Layer 4 of a small transformer language model trained on English Wikipedia (11 layers, counted from 0, width 96).
Take only the direct path to the model's output, skipping the later layers: a vector added to the residual stream pushes a token's score in proportion to its dot product with that token's output vector.

Output vectors of the tokens that the questions are about. A number n stands for n times 0.019.
"resident": 61 31 -67 -44 23 27 -9 41 40 -18 2 22 -26 68 -15 19 39 -19 5 8 25 50 -25 -52 -27 -26 -16 -58 -47 -9 -18 10 24 56 23 10 -38 50 -20 54 2 51 8 2 28 -59 51 -16 -16 24 -4 12 -59 0 11 80 -41 52 2 32 50 24 -33 -24 -33 39 34 66 -36 39 -28 -24 -62 56 19 22 33 22 -14 -21 -21 31 -9 31 21 -48 -5 -32 3 -39 46 -24 -46 42 -20 69
"man": 54 51 15 8 22 -7 3 10 12 -4 27 -43 -59 -2 24 -2 7 10 -1 -13 -6 3 9 -24 14 -56 31 -48 1 5 -18 -18 -21 17 27 -34 -20 -23 16 17 7 21 -8 -25 28 -27 27 -16 25 -1 -32 -27 -26 -18 17 11 -17 27 -32 -38 29 13 2 -35 0 -10 67 21 17 1 3 2 -12 -12 -56 0 15 39 -22 -19 8 6 18 -8 -25 -25 3 20 -8 22 -8 -11 0 23 -42 12
"land": -31 -24 1 -13 -5 28 -3 -21 34 -2 37 -30 -60 -33 -2 29 -9 -19 -14 -22 3 32 -55 -29 -16 -20 44 -25 42 -42 -57 12 1 -9 -3 15 -2 10 -61 -21 2 -15 -12 17 25 -23 4 -42 17 36 -42 -18 34 1 -35 17 -28 10 -21 -38 6 -15 -8 6 -2 15 16 15 -2 -37 -16 -6 -12 -19 -19 3 34 56 1 16 48 22 10 8 -1 28 -13 17 24 -14 -8 21 -27 7 -55 6
"ition": 34 -12 -38 -21 -6 -21 -8 -6 -69 21 70 -20 16 88 -45 23 21 -10 -29 -4 4 17 -16 79 -49 -31 30 -6 -2 0 -15 35 -33 16 -8 8 -21 -12 -61 -11 -14 -23 50 -21 -1 -12 1 -17 17 -24 -69 -49 -7 61 29 33 -15 37 -23 -12 34 -49 19 13 -1 49 60 5 -57 -23 28 37 10 17 -5 20 38 49 32 -4 -60 5 11 -33 -32 -6 34 45 -11 -41 -3 30 -13 1 35 37
"er": 6 -9 -17 3 -13 31 -5 -16 32 8 52 16 -31 -12 -2 8 -4 -8 3 11 -1 6 -1 1 18 -14 -24 -18 20 -17 12 17 -47 -3 43 2 -27 -14 -2 -39 -27 23 12 6 25 3 12 -8 -25 9 -51 -18 46 -35 23 7 -11 -3 2 -13 22 -41 13 -17 -27 50 5 33 0 17 11 -37 -12 -6 -20 -16 36 20 4 -29 -22 11 32 -25 -12 -4 3 3 -52 18 -21 41 -6 81 11 10
"ed in": -18 10 -56 -12 0 -3 -14 -12 36 9 -22 15 15 17 1 53 -46 -21 23 -16 6 19 -31 -38 32 -43 -7 -17 35 1 -31 6 37 -8 28 17 -25 2 -18 -1 -3 4 22 8 -16 -17 -15 31 -3 -18 -18 -27 16 27 -11 21 10 0 2 -49 25 9 -3 49 -25 25 10 40 -11 3 -23 -20 0 -25 -13 20 10 38 -22 -36 -2 35 11 -38 -28 16 6 -6 13 -44 3 -7 -8 9 20 28
"dam": 4 13 -31 9 17 10 -11 84 -68 -30 -5 -30 -66 9 -66 -23 -23 26 53 -35 12 62 -40 -52 -23 -28 8 -41 -37 25 -31 16 37 -35 19 -71 -25 0 1 12 -18 9 -36 -23 6 -32 46 -7 16 57 5 -19 -11 67 31 42 0 19 -13 -47 -10 -40 -24 1 -5 -42 19 -17 7 -14 11 9 44 12 -50 18 1 9 -90 -66 69 -55 12 45 -32 7 11 2 7 -31 12 -13 -43 -9 -33 35
"ennsylvania": 9 -42 -63 29 30 24 12 4 45 -3 24 -63 14 -8 -3 24 25 -9 -12 1 42 14 -11 0 -22 -9 3 -25 6 2 -24 6 0 15 44 19 -30 29 -42 4 -1 13 22 67 18 -36 -8 -50 19 7 -9 31 -16 0 28 71 -12 3 14 -53 9 -4 4 -24 -42 13 34 -2 -67 18 16 -3 -44 48 -69 20 -8 27 -51 -73 -15 6 -24 -4 24 2 21 24 0 -38 48 4 -14 -11 -70 31
"known": -4 0 -8 16 12 -19 -30 11 -1 21 -50 18 -34 61 -9 -11 -27 11 41 -50 -22 60 -76 4 13 -21 13 -53 5 -24 -21 5 8 -21 36 29 -2 85 -51 41 -42 -7 37 37 -6 -16 -10 -19 -13 7 -24 -21 -2 -5 30 45 -44 7 -43 -12 29 19 0 95 3 61 50 65 8 -33 -34 -18 15 9 -29 21 0 48 -64 -61 7 13 -39 -28 -30 21 -2 -3 19 25 -33 10 -20 -3 -24 2
" ": -2 -9 12 0 -28 -1 20 -16 7 -6 -4 -14 -17 12 -11 -5 5 -6 -4 -6 -5 21 23 10 0 -11 -29 -26 -5 11 9 -5 -15 -4 23 -11 -4 5 -2 17 37 20 -3 23 -14 19 39 7 -16 -5 -17 -10 -26 -5 -24 -20 -44 -24 31 -47 12 -20 17 -8 -2 15 11 -22 30 11 9 20 52 32 -13 1 -16 3 12 -36 -8 4 -7 -30 -14 53 -25 -25 -1 6 -8 -29 -12 -15 -27 41
"ican": 17 -16 -72 -40 -61 -22 43 -37 30 17 1 16 5 -15 33 -6 49 33 46 -67 -28 28 -19 -39 -42 -15 11 -61 -70 8 -37 -1 -41 13 32 -2 9 31 -22 83 -44 6 5 -9 -4 -2 27 -9 31 71 -19 -26 -12 33 13 55 -40 58 -42 -49 -16 -53 13 -12 -3 1 10 42 -22 -32 6 -1 9 60 -13 17 19 16 -71 21 -8 -54 -6 19 -11 47 53 1 27 -39 95 37 -42 -10 -24 5
"lete": 3 11 -9 -4 -5 21 -11 3 60 -4 48 -55 -30 28 -41 -7 -26 17 21 8 -37 42 -49 -32 -59 32 -12 -19 -37 31 -17 22 -11 6 -1 13 32 51 -30 54 -65 13 27 10 -2 14 41 5 47 67 -49 -46 -44 58 44 45 -6 30 -21 33 -5 16 6 39 -24 37 31 15 -32 33 -56 56 35 -16 12 24 16 -25 -18 -29 -35 -36 0 -60 15 -30 20 70 20 -38 66 20 -42 8 4 24

Each question shows what one neuron of this layer's MLP adds at an activation of 1. A number n stands for n times 0.012.

n9: -4 24 12 17 0 -8 -10 -28 -4 16 -12 -30 -22 4 -8 -6 3 -19 -17 2 -4 -12 -2 23 32 -3 16 -26 0 30 -7 -12 -8 18 -5 7 38 3 15 -8 -17 -14 2 20 2 24 -8 26 -1 -2 -13 2 27 -12 -16 -18 18 -15 16 -2 -28 22 25 -16 26 -18 28 20 16 -8 25 7 32 -21 5 38 -19 -20 22 -3 27 23 -3 8 13 -8 -31 -15 4 33 8 -2 1 -31 -3 -21
Pushed down most: "resident"

n185: 39 6 37 -37 22 14 -3 -12 14 -6 23 24 4 13 -1 8 -4 -1 -10 -20 -23 -8 27 -20 -3 -2 -31 7 -11 -23 9 -6 15 -20 -44 20 15 11 21 -32 -27 2 -11 -5 13 -3 -25 38 -21 -4 30 2 15 -1 20 33 -11 27 -14 12 -17 -28 25 -9 -47 -24 -3 -22 14 12 25 20 -1 -21 51 -17 -3 -37 4 12 -33 -6 22 17 -1 17 7 -28 -11 13 -12 -2 41 10 19 -29
Which of these tokens does it push up most? "er"

n126: -24 46 1 23 18 40 -43 9 7 -3 -36 -41 -13 23 -24 -1 10 -14 9 -23 14 -14 -11 -4 11 -17 -11 -35 -2 12 16 7 2 21 -6 -8 13 15 13 -34 22 44 -10 13 20 7 -20 -27 6 25 -13 16 -21 15 16 -21 15 26 15 -4 -6 -16 25 0 -42 9 -11 -13 12 11 -12 -2 22 -9 19 -26 -42 -2 -3 -13 29 -13 7 9 3 19 -16 -7 -13 -12 2 -50 -31 -13 -37 13
Which of these tokens does it push up most? "dam"

n64: 17 -23 -13 -21 -10 6 -18 -9 15 -13 -8 46 -4 27 -15 5 34 -20 -10 4 6 11 19 -17 -21 -34 20 -12 -23 42 -11 1 17 0 2 9 28 -28 -7 21 7 5 25 -33 13 -25 1 14 19 -30 25 -7 -4 12 13 -20 3 35 -6 18 -1 13 10 -35 -39 -5 32 11 38 19 -4 -7 19 -2 47 42 -10 -17 9 2 -35 19 -4 22 0 -24 -36 -22 42 3 2 9 20 60 1 9
Which of these tokens does it push up most? "resident"

n133: -16 -3 37 -28 -13 12 -4 8 38 -42 22 -63 33 15 18 -6 -26 22 -11 44 -17 31 -15 -19 -18 10 -11 -34 11 7 13 -20 1 -14 -16 -20 4 -10 12 13 6 1 -22 9 -5 7 16 -14 22 -5 3 -2 -8 11 34 -21 5 -14 -2 -14 -21 4 -7 -19 19 18 22 -12 4 18 28 -14 -2 -20 -9 -1 -14 0 0 20 10 -35 6 8 -20 9 -15 -8 -24 33 48 17 -17 -49 32 -26
Which of these tokens does it push up most? "lete"

n20: 10 -21 -5 -5 -38 -34 11 -52 12 26 3 14 -9 2 -14 17 28 16 -8 16 -5 48 -1 7 0 31 17 -5 -21 -16 28 -15 -12 22 -12 23 0 -21 20 4 -28 14 -13 -7 14 15 28 20 -42 -4 -2 15 -47 -10 7 6 16 28 15 8 8 68 -42 22 7 -11 -23 18 -11 6 15 -1 12 24 -16 -23 -29 5 4 -5 -15 -5 -32 -16 -27 16 -7 10 24 0 26 -9 7 -24 -4 -18
Pushed down most: "dam"

n78: -13 8 -28 12 7 -22 -7 -8 -18 -34 9 -31 -2 -16 -8 22 4 19 -1 -25 -4 36 9 -7 -6 34 1 41 19 -6 0 20 -12 34 -24 10 20 3 -27 -12 13 -19 -24 -28 2 28 -15 22 -32 0 17 5 -12 -34 -27 5 20 10 -12 -6 -26 7 41 -5 24 -21 -10 -17 28 -17 24 19 -7 -37 -31 12 -19 9 23 24 -15 20 -3 31 16 -17 -37 16 76 17 7 -34 -7 -33 4 -6
Which of these tokens does it push up most? "land"

n108: -6 -18 8 24 26 -4 14 -11 -1 23 17 18 4 -22 24 2 -16 -4 3 5 -5 27 -14 -21 -16 14 4 -6 -13 -8 3 -5 -7 22 -28 34 21 -18 -2 -37 -12 -15 -23 -8 -5 -37 4 -16 -6 -44 1 -37 2 -11 -39 14 -11 -4 -14 2 27 9 4 20 1 -16 7 -3 7 -3 10 -5 -4 -9 9 -8 -1 42 -24 6 3 4 -31 23 -14 1 7 -20 40 -11 26 -6 23 15 41 5
Which three tokens does it push up most, strongest first? "land", "ed in", "known"

n22: 7 37 -6 45 0 -14 33 23 11 -13 20 -17 -20 -37 -44 -38 -20 3 16 -7 -9 -2 -1 -14 15 -21 -45 22 -17 2 13 7 7 -20 -17 10 -23 -38 48 -6 31 -1 -42 -34 14 -52 5 37 -33 -18 14 -26 -6 1 13 31 8 17 25 -15 9 25 -18 -18 1 16 -12 -25 -5 -34 29 -2 -35 -4 -1 11 28 -6 -2 25 -23 6 17 -6 -7 -27 8 -1 -12 3 6 -27 -15 -36 11 11
Which of these tokens does it push up most? "dam"

n101: 16 4 9 -2 -17 3 21 -26 -13 -3 -4 -2 6 -26 12 8 -19 -6 17 1 2 -6 -25 -13 -6 18 -27 10 10 -29 50 -33 -39 23 -8 15 -5 23 18 18 -61 24 -44 -13 1 -10 -13 -1 1 34 -16 22 32 -23 -13 -60 -12 0 -35 1 -2 -11 17 17 5 -12 41 1 22 10 22 19 -4 -6 -1 37 -36 19 -16 18 -14 -4 22 -4 -37 -33 -7 15 -3 37 -26 -37 -36 3 -19 -20
Which of these tokens does it push up most? "man"

n27: -18 -22 24 18 -22 19 -4 -7 4 7 32 12 -27 -52 8 -37 -27 26 -7 -15 -18 -17 20 11 -2 -22 42 7 14 -32 17 -38 -15 -4 -22 1 -8 -46 33 -12 24 -27 28 -24 3 -13 32 33 -7 -3 36 -24 -21 11 -6 17 17 11 22 23 -25 12 3 -14 -3 -5 5 -7 1 26 35 -12 25 6 15 -4 3 -7 7 -6 -33 -15 0 -38 -23 -2 -8 5 11 24 -6 -6 11 6 2 7
Pushed down most: "resident"

n154: -7 32 37 -22 -16 -2 20 35 4 -7 0 26 28 -23 -19 28 6 -2 -10 -8 17 -10 -15 13 1 -14 -16 17 14 -5 13 14 -7 3 -1 14 16 -12 -14 -4 -13 -7 -5 41 50 8 29 0 5 5 -1 -8 11 -14 2 -13 0 24 -5 5 -10 35 -5 -6 24 -24 0 -58 6 -4 5 -31 -11 -22 2 13 -12 -33 55 -1 1 3 -16 -10 -9 0 -11 36 28 9 -6 -30 -25 -9 -18 -26
Pushed down most: "ican"

n149: 23 -16 19 30 48 -3 -5 14 25 -21 36 -5 -19 -24 2 -56 -22 8 -33 -24 -10 -7 2 -14 1 -1 -12 28 3 -12 26 18 10 -17 -45 0 -13 9 15 -7 12 3 -20 12 -20 27 -3 22 6 21 8 0 -33 -5 -12 44 -21 24 -13 15 -1 -10 -6 0 -11 11 -41 -29 -22 -25 40 12 23 -14 -8 -23 -31 -15 37 -1 46 -9 -35 -14 -12 0 16 -24 -8 -8 -19 10 0 11 5 40
Which of these tokens does it push up most? "dam"

n131: -25 2 6 -23 -8 5 6 43 -5 -5 -32 -34 20 -33 -13 20 6 -19 30 -13 22 8 1 -29 14 17 3 -5 0 18 3 7 -30 4 3 -31 60 36 22 7 -19 4 -32 28 -32 -10 -3 -16 -6 -40 16 -21 -12 -10 -17 20 -21 15 4 3 25 -4 -2 7 7 -12 -20 13 -20 22 26 31 2 -13 -13 7 17 -16 -17 -5 24 -18 -45 -6 29 16 -25 -2 -43 1 -16 24 35 -30 1 -35
Which of these tokens does it push up most? "dam"

n189: -1 -15 -27 7 -19 17 2 -32 -10 2 -27 -12 24 -20 -4 -14 12 11 5 -9 12 -13 27 -9 -8 14 -2 12 9 10 6 -3 -9 -32 6 -6 -2 14 -6 3 -17 10 -14 19 11 3 10 -23 -25 -32 -6 12 4 -21 -42 15 30 -37 21 -16 4 3 -19 10 25 28 -31 -20 24 0 22 -12 10 34 11 -20 -41 19 10 34 -45 -6 36 1 -39 1 0 -4 -25 5 2 -20 -4 -4 28 -22
Pushed down most: "lete"

n109: 15 -17 -14 21 3 8 -5 27 -19 3 19 -15 -9 11 22 -56 33 -9 2 46 32 -27 12 -13 -1 -16 40 -16 1 -11 -6 -12 -23 -32 23 -15 13 -18 26 -9 13 14 16 -25 6 -5 -7 28 8 -13 1 16 3 -21 -13 9 -15 5 -53 -30 -28 -20 -33 -2 21 27 -26 49 25 -6 -8 -38 21 -1 29 -15 -11 7 28 40 35 -22 29 12 -21 40 16 -15 3 -1 21 12 -29 13 6 -9
Which of these tokens does it push up most? "ican"